Layer 2 of a small transformer language model trained on English Wikipedia (9 layers, counted from 0, width 128). Numbers have three digits each and are written without spaces.
Take only the direct path to the model's output, skipping the later layers: a vector added to the residual stream pushes a token's score in proportion to its dot product with that token's output vector.

Output vectors of the tokens that the questions are about. A number n stands for (n - 500) times 0.0025.
"ming": 185458436420364565719583455500276508454284736750542578384535559338375616395537749484694656693489566325870504715428455230378584431464504623504690435692344403518123596539767288249513442625387712673338417387262475612268496448707487720534379605572602476368424627524585526685500500446626264415368799596666443369548468491339622526413496441496562117619306492452811509618382543354688752585538
"isions": 150361184240556266635647595251683586387610632571514384335236332492364496417612687397352479421671488399303566468706383492580551439489435521465677565440350638682412813373544454415554428424627430598601519244512605559397475382581637476500621274329439614586402512436353258462381270323541370500522597534708401585508747492603489681455520681376652451459581411469584761476614269449412297420639
"mond": 103475521592441504611619355362382175317302632813583427455315536332525712492590754549239432639553422245625403495475564390669813119329596428320532461618414687623583482626530589301641672766658496560603766411310611568219470406508401625362354552412460581449404600504504474536419425607767471420417667417808582606353247493617376543405665592656423362457508637583508560483520515414577886516515
"rab": 211536544558551383592244444528586330557478401571532482481484580481528647424566691450389714623454126582210801770528865452645259346436287577605444549474285664571485434340355255515446631642445566541605589234570317495500422351264453733520285365524312550271429401523743286635551608297451591536564468632477656515590518496389471486316560464730464508404523322651485394374500757406546659466521
" like": 461327529338282621566407475496350546554448507556729577466446312483425493107428357428299740781465522367683477484429525604622377601617436523476694453360496584736361583471600432531518524461604518490516486649493559439592687418400584549507230401319262385497560605380461643699549480399442616452630630570615585259493549492438503546282479454375381438648493612640449402269480413462391699375627
"istics": 160492446474303528659617518475305500450450787574668481254271540686324319594387572232663616257225333304674435762512568521440595623567563593415600437566335428820531748303479408384474495416428487418417516394333569276587448314573574640311521408566623321512389331500380440179340210399453611410414851719654588605415523484565401514436508607459542283569508388336628372615353425301428564548637
"rich": 082382500513451612689398545597551350500562663602447496325491683404341717272304532549613532821349435408315682747492515483779525140688311324410564427373641628715412577148466687272566706461442487663664644322632484563364531582741351751696281503610322367385633692385571387375672520424612279504583581504444578496491500493613329435703589412582366599453598578395715742400629615364629672536643
"ah": 340605500470610403486515587494628321601488400553351622579682611612590435449346466540438476511383402654381436507437526561445535396599700422574662403273397510510516574516568483614497684701488487560532646468547289588343332423503437547459578631370531366255522456680348569480459322520441302535509448461542492559516420504767450391347545248484445533468568550519635448557467575279247438451520
"ines": 273636363508549360554426527610614474545409437619592528455399391536594684241651496518382582563588426477175255413598268462642429539604580553637476450664308291820383661469446440628528470316420575400527589273671459622293496451585601459474504400398431391411391511418337273600480550396387331631693820718511282404344440502398360503333668519693538578532592560510708679568387304296406546377683
"==": 536508357484554617758361439611750435370283731544569644546508480573523332500478456418496599628407575551542472318488527496533645535628246397414716366529571387641562460341328390354436500249489548708552707440413538345381516295395610569171374335593655659464332248256365384422587324663461702570420504663489732496595429493511656377421608665541328366367702418487519449431378402342397347305510
" times": 321555421545470481367641818617371496427644627545437671244548396507334371489591380530565395682402339315371486792820537650658453400626163542317575568533572712365539605710655400629451282432582488585812481422535454410447593394781461539380472536614346718611578527433305528546525416425548558639563767596507420427412583493866406429404657539741611432558640325581587520434447557492444560418423
"\n": 605650597455586678507493397620701603434537648367527463433719674583472461633633522516528489718479703540555408377334367480647434551731570597555432561465385467514681442524490560348364314378326559244361373645330644677579286469409665493464527533580506635494414434557447586390615450627507596621500381563545598590651271505590411598582376440611476312314555578457378325503439473716593452573566
"ano": 096560443471432624585620568360579629573500597459547532642500556755392493560541399663722345531323348406380549682328608372463465550440651530497460320526322641573444448250596619606710584616432788553612514430548569435321362339329389584472586631370564655348420339473518373388221480668612392232467453450601497267280507500419455576550567524655413550464541598464442424381520391404281561413560
" album": 474605386264219492651338486427462645420406470462566733457463289365290787408359383418475343630525404161679474672447734553403701426550457326183784603603635482525295405266558388586619615504593399393346326464353516626540546285319484452520512446155714613595552504335719324457496640521837609390443661561512640341333545496590373524355573460714456409560579466364504662548380412476173289539525
"ted": 180571580573211479437831418610724548370435569384750432689337500458370569592380492610500680505555568553461358896460391424479500298797719599392624644732381797454353427282451392376671620484524418504404651412509332287429733340611583623185365409663479365604487526571522509743718364159495391388658437379462778525668807493529423603382522798224275369475457632265534500417449596305542613319298
" Out": 462476446438423446484456489685427370343431685431446511553371433378380619333671572529636555609476358395648552555634553352489645546489428378436405582483500675622533560444748652677519565385629754497359485523350412555481643547471739254509491456446397420413601399432619463595478592427506559609362442506611516587494575498696423593454521622532631359533448539469563546485443497497506402346471
"icular": 063504428616293470775452559371155469529599368646431549276587467598447470220444625474560746455279440305475830794692379355672375295640363514434546729306539553434472558417495310309584754496598347424492408301522623459356454709509460531469641396473466698184385651381594454595639278267307296390492605716538325366689758491570393384578414540329369326471465412461621477313758614355204916530628
"verage": 247465334374138545490441784444374225419572464760465567335304371504423542471492525441540804457286334426519456760582592426479379381521571467411544527586528561663302767540153555710482737393440572496618720148530542206473176455302594802302332446244412488336431116607513356454477362426442642350516690480475531573714536490705536489295461513237330598548496593463383585625662575309587500210484
"ional": 235357356299338184334430433416524683482255865637617615595427545476157439484471419297530659500560426668347605640651752619423517607612480482668720440670364473531137569383594446259812462400354404719233451561587405336688308433328417517446577462407508758532221659735466322357410425259483371385452371564484325496647469487640422507453445567376293328563398328620468543529589527451266509387598
"ourt": 117307314275391434504459524396558561399468429549406567523267537467395324533578570626540604598445572392300344522654550403659557197482426608636456417293463730613486396241711655272621736440472412500423583483651530305299312274575378489546763548461385604536420374409538388565392489394405557441558417525607438428413682491700642593611702600670405433331130482407745401489308258485470492415528
"is": 414359459461680471647510564579523531605725433442454475492697471654646480529560770517422478420229578583372348390497411524487388409708497390389513496413467444582555467521639529404303570525462365620609423618308540457555322331357645514435752441383665434590537646506435323515397372405465211366600395549565406429669567506386465329511462514419563630596663442488279563680576279359582500706558
"ility": 272310492491378221799669504607442680581359302509537560525437434315544548574416564408692780537526419485514393562805510392674656471696460535290621707504309648599388500423420316624612669610417534680380411477739710339331316562388598824570630323603440631469287701465335410456624319395712393459535715671630280434402527486385409692339396578577606204565612354372556479369508365306540576607611
" medal": 345310360405205573632347590424582373297348439373589560400687384434397486649465528479500394391385489274420584823744504227605409403559402347208467332637642544527284532394600651475469392416483561438457507240511471445577598439369457511438455527793609511455442395455602375287386561252564533606483813410500393357594503490693611374406474554336593500473380554343588399489619543632370507503274
"ing": 322655439641665471653393443639525608694249605401289321527500648367358522471595424682422602517256613646654378535312442591373448642561587573323577658514467390673542444625657384624409329590600453504315518500563434500664402345592463418451481550549442460479362567389624726440703451464662272627532442504435272458481430503311733159589473654485424543521529303705758361691457483282381465590443
"han": 199363562418639582543549386482635339476719463617315678526537611644530594466524427549500655472532314487444580728500682384382393441524376546419500500547209465737531659455635542378583635335619563599471518308606426653429493628353429600672243494175535545442382389558597560592543349500585711484435610446435324423345380499670547360585630235599533677426622399565670378382728457511586717534371
" Gen": 518559593491338537537489510447553634500456536506409459453483416454344478572443559541860446478450422497553508500424761579511441600660427642407597463505479396506614446422466509514656583621624701505411448544561434536521570584459298492497406621590424376593561480431396395604434715479471511490368741397481490602465448494404526573581562693572554509435530377355505662386640612508389463583593
"ical": 277476516414237657733423364496422484483293504488550676477629441665231492489664379273618441452436415543595377658535509417387578628601395284631460480507351445664471640585560479546624706388385198604457527517369685292354549287489422629457536809362398515522379625422567378212585397295427219414626564812459325474633379492467329375452555750350590468504393595429591738594443411485202556586638
"W": 437426345516603518446464465423486518396480520581450534551522271362562431541363544349478609486445405545771404440313399553429512525690597295632429340598520774680572591351407376563307479489531573646458500524609310507450414425649734570576522505651488668373628549439540315458543529585595695623419419471535465543336571501517514595500639332404522639411312491439485449558503592473447355388346
"day": 394447471280321582542416492471581390469318611283591504540672194665438271395402371407381691691319143494574819605673557626514481603464587175392531407776153474676263696341607327304470735716482610764496481180472528362440450330607329701476206472664389698563614643086438455709572567362530686718609622405972513446441612495576637666554268562599439249576192643546361702371265330514638613638427
"ely": 077455615580526376455520529407408528482579568760463563500700358423572591581563410343609448487478487544581433724443581697539524343650325522524521616244119641882380440441726371622602717437582508465378678635500603397500656784508396605310483376406551633404339645462585647504618284461438440445577438450473529394500636486902215384562480819472355500666433617465426613685726452317383483729558

Each question shows what one neuron of this layer's MLP adds at an activation of 1. A number n stands for (n - 500) times 0.0011.

n581: 456453434505380515618382590477398546374503327482254725413451459436516625545453451475437588410455495560518394550526640376341435530280421682535598461421423522481397622595508505465503495622552662563456468487441420585271406486462500542500492608385616563561513334495337500602413532389497405665545560505540471529419427435460371520561508495541483406433473393366425471520487589447592430528573
Which two tokens does it push up most, strongest first? "ming", "verage"

n643: 410418543696579524383503634547474553536477429497435518411751494408449572486411489549486422512520596450539469520291428279404337554465281360576546573304384450465474521380380535656394506307567455333571692539590613385474602461529468612337601632460503495511372491475593716571403559582441534473473452495494433528679506459551467577544619454705427593409503309500391537581447482379464472544444
Which of these tokens does it push up most? "ely"

n22: 393554733466561344466446517425450512593494559582538557455626419279436458631346471479524432352454413446476562368392272512365578564516656494305713521485397421754612342449548349601475485550485485544452387313563274575393518369588598467544582491543395506369406439624380537363552475544614436535538546509562500509512503322700509534535631578613469388585462602479698380703698535519401440459343
Which of these tokens does it push down most? " like"

n638: 536568580443549465618518500708456354433471538338358479648449565335657514497462508539729491610532404528606355539494535370562373699482486476438579624400558553358573560595775495642598511494486548481253418542348635568509431455497575439451462361406523497483526560486542515457411397671523503576462534473543588732328609433584453524342557470531325520453509470589402376421447688663413447552455
Which of these tokens does it push up most? " Out"

n173: 322463617639515443509629436652384522503555397528340591596296494509390568683503619643528609644649510407429657429316490410626322398441374509594455571592388494462558397467450435402579557472391550555749328503522503491419434262464352534467542500682458355586516475550592324557696448584379475455476497459583452594326352114239604550366528497500493622523621404598614338440441464487552491503653
Which of these tokens does it push up most? "rab"

n206: 646540514322530500537527482638646362576506495585281630458472520562466472554459306414632558517391628554531394423480474531462475544544368342526656486433596579445497621657548615527319420259511597387539603480413606421465489557532454409607385509372561713578494483458631529323578423653486514527486437306425506466591391625492417361436463527358729535280488454342486552573534403459489390418517
Which of these tokens does it push down most? "rab"

n104: 497659438377508458448368484555211322509628542494637391497474440446439360477647393398503319663538467437637454521515571610551598589657518669530455276668557546435588697470577560309397380432621605506540494396471600535437520518605508382472433660450508492540644709434465411447553651377704462506632532622491407384591444556486348653370547519483435536542406453608675509583583512518586494506448
Which two tokens does it push up most, strongest first? " times", "ming"

n8: 670405480483451318511651503453439558522575543601454295417542461555591622492479668459710523374602474592519563462511666531547536549521548546523430278459506594512497560594478455529466662610341562323750453413609395634579367577439473521432467518531518329530413335612508621554563520448333457514636636626471393551360687497465426593473407492395425659552532513497486395530536229431497525600590
Which of these tokens does it push up most? "verage"

n392: 494511417506538408414407365489657640623415538492563529489576500478511525757614511508354405595402500500578458721471316548529523568432569731547565379533555568468385533355604396696287543458494466497450418576677415506565423584637567509536407423642621503553515374542706286514577474623556532473382449460451374690453466407562437519550369565503516652570385462448520454633592559564528388347421
Which of these tokens does it push up most? "W"

n170: 576542463325296396460423404461435434467438488436544481371395434584347509570375365532693519757325406536622511472522608506535539788434463430491503371625559559624542471563566351326429515601563685465541566458485585392553650452707454725635385440524465523476506509569528550323429585308723568442509607716334494597571629579503624491252534471562334472500472427503428617552602506534572614585476
Which of these tokens does it push up most? "day"

n396: 553313558602336484577514551573299522473508560462547517489513559473610687538412497495339392434448455462439548512597555376548273477432486438466638425535617452486335465489487776457472481500484394516463573516219579487666546388399531751526558446538406435618534561484535347391462384407451456461461596508632475383370462408578513495622393528548512657475542513451564514542623675525345470427470
Which of these tokens does it push up most? " medal"

n666: 536526352393359511538379503548432546446612617560578386670509295562355729497475435369549664567480441614441447344596474443556477514392404417613483349418559479629489457500673405623421546466546465391449500628569637446408405649595358454456636473454456345534583529583529541491544440539354491445525491460544426434640448581602388384564300699607461447568428563674293442434684449706424568453514
Which of these tokens does it push up most? "ely"

n97: 458370548454452505545377428426486348455596592484625530531584405534334531260442450361583505416344571397500766459562637561629479500478420467448332482521519527484405500437545460489538492415447428626547536503682399442344388492571530600533495528367410472490574565561524421577511536593518492546595521475589609627601527350538500722531527404640616541376453404521437640569539734543382579495566
Which of these tokens does it push up most? "rich"

n26: 442342410530490325513599615332608644513461638629578503317572500476462587462654508474405585533391464540548510419432533438650556495351405588461474540497387383552597526478521485596658421461471462424401425431537457399433484596486655543422443413443440389532483582626760549738508528559449576446422532497481359452508354701585518485521516523521440622366520343560699584570402511489489452583358
Which of these tokens does it push up most? "han"

n110: 481587282549448568454609667621539597427545508549408421637524627532448532459474508503415558522249511560246624456483506278604579429568651487497448546569352513377528433472470659682494555612378664624466483600573503459407508511444582398629555424609570545586621414343450519527398585579573561424455525553580615459519624365359431408481527521447479539390449482445403417268559525545495427390495
Which of these tokens does it push up most? "ano"

n537: 555594669512480413480487720569556506533484474476605639258383557255427467695439411338454410571500372431440466478611602476569455581494528323513538530574624520475478378633521517636512540645503272435443381527187681407456433410422423487351406532567584538587581595657450584610684402390476475430362570364340666591491482524607273466453442440509564534535525358586500515491617465525712521626415
Which two tokens does it push up most, strongest first? " times", " album"

n241: 542340588534538344503592576570454564419396386511473503594483290489520680631513460470667540489440332315459631413437689447628525416456523554430546592478555534486477398415442444423566381748363661478562407517615376413386571458762636651500620503565482356461651506520557512545392395433489529408748576395480349449505455570519689497495492455555525599553400610494428486476581459644453531603579
Which of these tokens does it push down most? "=="

n262: 516457620445497453696537683423470580523500453532483413668403446591421438561406500385567468468386509489460473296450673557781454392443585337745394643534453414586572466410563617337576453548379503469373628491359503354494413500399530354441604548686570464597539468431426432419424224572532485528486483651611482523525561454292576544382605503455371595668530500369557532445523449423674589494414
Which of these tokens does it push down most? " times"

n336: 424475565680511364471621536481557392514405699503591335547508539478492470452489439687562429574523497569382464528324540533526408532494565511595307434355408500437628527706453566555469630484259545678593630730395573387442388453563566452503503433461485570569520477594495739573534532422486435454516520497642345300459483424553584421527452394522341523425610444427379381559778561460503536449556
Which of these tokens does it push down most? " album"

n345: 540435516412612471464423341497581594487480466587490333428409473513426556555404639497440536528376338568545472466555773414581557521525632523289542535612625545508323471701468505395506552476511628379403480424198553557520577635528569517513311534331466560559388464589535514443607497309443393565597339475459550465609500491339468518574566490452275464489525534486500580490495607622586462358451
Which of these tokens does it push down most? " times"

n503: 790293577393520506575444574384575564376530480468449561413471541497532414577366472360547449458500518357454454657226565445312754424573417466464286599486626489524398363509486368301506618434436567543678515430471495378536556386421519277443599329491456537575452515550424533503470321649561547320642556585381633415406467470478551536500441333382408416530592517547607524542376339500566503373412
Which three tokens does it push up most, strongest first? "==", " album", "istics"

n169: 600509490557455503450434456289577677509526427513594334515574559519427478462335452387585474510449564456321483457455452438639444274382402494458452562346461471654500403529534385631417532570472560451507409481509444534312481619270678349551555363566520521540426624472523526617478487399537602376412276374624500334369658759320485370824727574543612487468239551402543763434562419439478565343528
Which of these tokens does it push up most? "ourt"

n159: 419450399519297578470503537487541479464470396529599571474599552557564529529621435495492495441500316211549667466462267398459537492373457563473421534428500534478490595453445505654412431394516460441517606545497406455525582639682597579569559558672453505521576511448398678736415289445568476533658516554489514458418418557515531435631444588526565603374420513532513524533573456360510673355603
Which of these tokens does it push down most? "ional"

n341: 282426647671482527410350601454291442491535473568467439640668396497540552506544725293475406554594398362564457671500384500519589666551472379615542497364617428449588375535561404606534488385383435509484417482479494622650658510487515417443620445568522750694564613368250591565556628497454591536476360526704649512554494608497350439383615400675559494426397530357348622541476436569631610575654
Which two tokens does it push up most, strongest first? "ely", " times"

n310: 386521577616471668694548573575320443416441421370348465545590461575607512402480520518518364454586354708628416495512451578600605436696479509538497497494472612444400468535407477462475512524455588477592572473590435401528396312712574318512526610515605611628653626506519287503546531390392442389599564548426307539651378808286441497491527431396561431425453711503628224555587698546455494500639
Which three tokens does it push up most, strongest first? "ical", "icular", "W"

n20: 484448343601569394435491420527429626530563543638287422595325582555522516455444644446508466630660577420617662447624449536646544378411520481526572374486389467542413482650470474451464559424514589457535577588569559596480517515446374702286495512611574561546268595596342664425609440580387489481607450503551551561616522563381538479352294579386556452520555569539527424304530592401435651471497
Which of these tokens does it push down most? " album"

n340: 450293595386431429662331325445384549265500492541654419704549456533480467700482461411550339613576562407671454450421674440477453672514578418580524407527387433463497535371407581390536533562420533586517560574484570489406611483520484506417580451422478585524457514462589576553701586497593494556436631461733369420637494628521513385462492542570534557500483489391435690505470575540350319548467
Which of these tokens does it push down most? " times"

n556: 399522486539561333369477606332460450725380465605513457503420489445492484576537584646517568543444603423380583606537404575497566452361382410644428558473531361480449571477544453387348514378511408438718489635552552536445483491517471709379513431461520546609425520644347409466598376486550658364540651508554569389408315657489408466505710400443668503408448561450574421734434471392459475508652
Which of these tokens does it push down most? " Out"

n301: 509531422599574581422372282559468602467492572649567457432393546551461490547502366553422463411521508510313538530510492677319587535492435318727480469457484541618486448564599464500456484357464433530492372492428574426489562685354502528642689331585507502492354531472536555518380404460528409579629508461594553431492516381461553493555329402568546577431422456622543422448398527313520541500361
Which of these tokens does it push up most? "ional"

n397: 577455346568435468497426652664387528567561484539481307536330441641531447412530596536463758595531474396552393421474526357462324422453423575573495475362630526598640542547528484647688565492564542587521500615489316453506514518384569388582473471489447503522532506752402420622497433398430560519620446384520575323547557465532585413448274569343403569672565430585581500446536439704464461438306
Which three tokens does it push up most, strongest first? " like", "verage", " Out"

n83: 320590520366519592591434429629541595338375429458557465461466354389500525642646476505611644710592593528575516482537440626322506554450563549509342503508320542419451566432478481414388586594424421618524596374312529531480500500450361518522519524387457535417407520292435457406463500468458755538279472659457611466613597395381341401643423546500342506559453295503609531573444488566358584563461
Which of these tokens does it push down most? "ah"

n321: 679580581555541399441560572330400441449526591554511595410520401435483601546631459539457485474549477486522463666578480679314469369551514544589349328587529566258450303515604414446621532567438480492401574506404455523597489545332457668395456634509541599581824558438534395486462562254525451637528532561561391548489422506451469328653638421464449441411316552439359384467320402509511568439366
Which of these tokens does it push up most? "day"

n27: 601402639457609453376536491497641345412481456748438602467500530406414509371249410559432350562581393445491565358369537342566604477663525518595403554611318483597399416331512586542348537410464454432513671260430437518703414506604381454512506325442456426364620289403390425491494446535488503535482438506491421323482506500532464393703605483638791497646554532373409515620349510384584315370537
Which of these tokens does it push down most? "icular"

n492: 668610447649397620387344477424576518518532607531408673542409415506512524429623436482398422751248642625467571556503572430411580367574382538392462628503257452547319565628485413413375599431451620491452516485598675521459284484462465559613512573503451482548598453271542450485419420468686519370455580448391415512581478326400581468593488544428589392580317582326576715435354401387664625277390
Which two tokens does it push up most, strongest first? "day", "ming"

n501: 632500534522603596604435457497447476702459267610515615560476512681435680651553639452599463500698500372245503414559596561446302503564525547620565458392660500290475422338551543548571376482701650435430288582585392360519651477497497497426651446620522582419465531628553581494531452693254512535355426526602535561482404417436571517548672639455500591693500579472422463494624446584518603524744
Which of these tokens does it push up most? " Gen"

n603: 618399347593616610524559464425701572636520359506508640550611486547460618554527420459556480437716474740291630429460580620572444446412627572352540630544578609497436438529472381535639582609500595511377410567453524403288424358445367545522440573441615605539546455422621566320395390468481554683432528432622436548500511513417527569552413529635531575544608538641436571497525384471332336554494
Which two tokens does it push up most, strongest first? "ano", " album"

n268: 431519430389463618578427569566548432516577452528471543535418489459500449572616484363395562402587378508549503615458648421691448577615339540523484306584418518559320570526462388699514639443489489503705489478568312680637561608358597500609433388616512423446346693571538607436651397526505241455564458485637568450414397484392580503411467607535380491403454460442418536405451411489630396428434
Which two tokens does it push up most, strongest first? "rab", "ility"

n538: 454439360369467398481592425798375537549545525373417365454477403566599352506503525202410267497611396422469395642682632578515566381479661453416517446514417621417447528620429565485667520610652538562482485394580406489560378582524563689469662695558515497494431591526391500532421380560463523447402468746397402532480552461406584535531552459639422559548545478541491342500491656562500443656500
Which two tokens does it push up most, strongest first? "ility", " times"

n465: 542567429405535549520490489449441560446613412448550453317548298548570613494561460603494382423460559573652492393531503572450579500497414491547485566580640339593539577446503623478312359556497567556427453467455560379337402702719540552635562472360500342635478620258514429561423532339500359509670445597543425436696610438471698374509521387429680469629329613341320482547485349323320494788433
Which of these tokens does it push up most? "is"

n461: 520627479628500511347684437599509474412552300730457454582693447319488575533415494549536385599500746506529574430512287368445500296355593486497636564439576538533481406442614581429644408581336547554392329497462514512274554522619556544571477506737489457570372521553457322530479518607345431639494542619389400432540512333438526670581482536430477664561324511381547416415529494482320570620482
Which of these tokens does it push up most? "ming"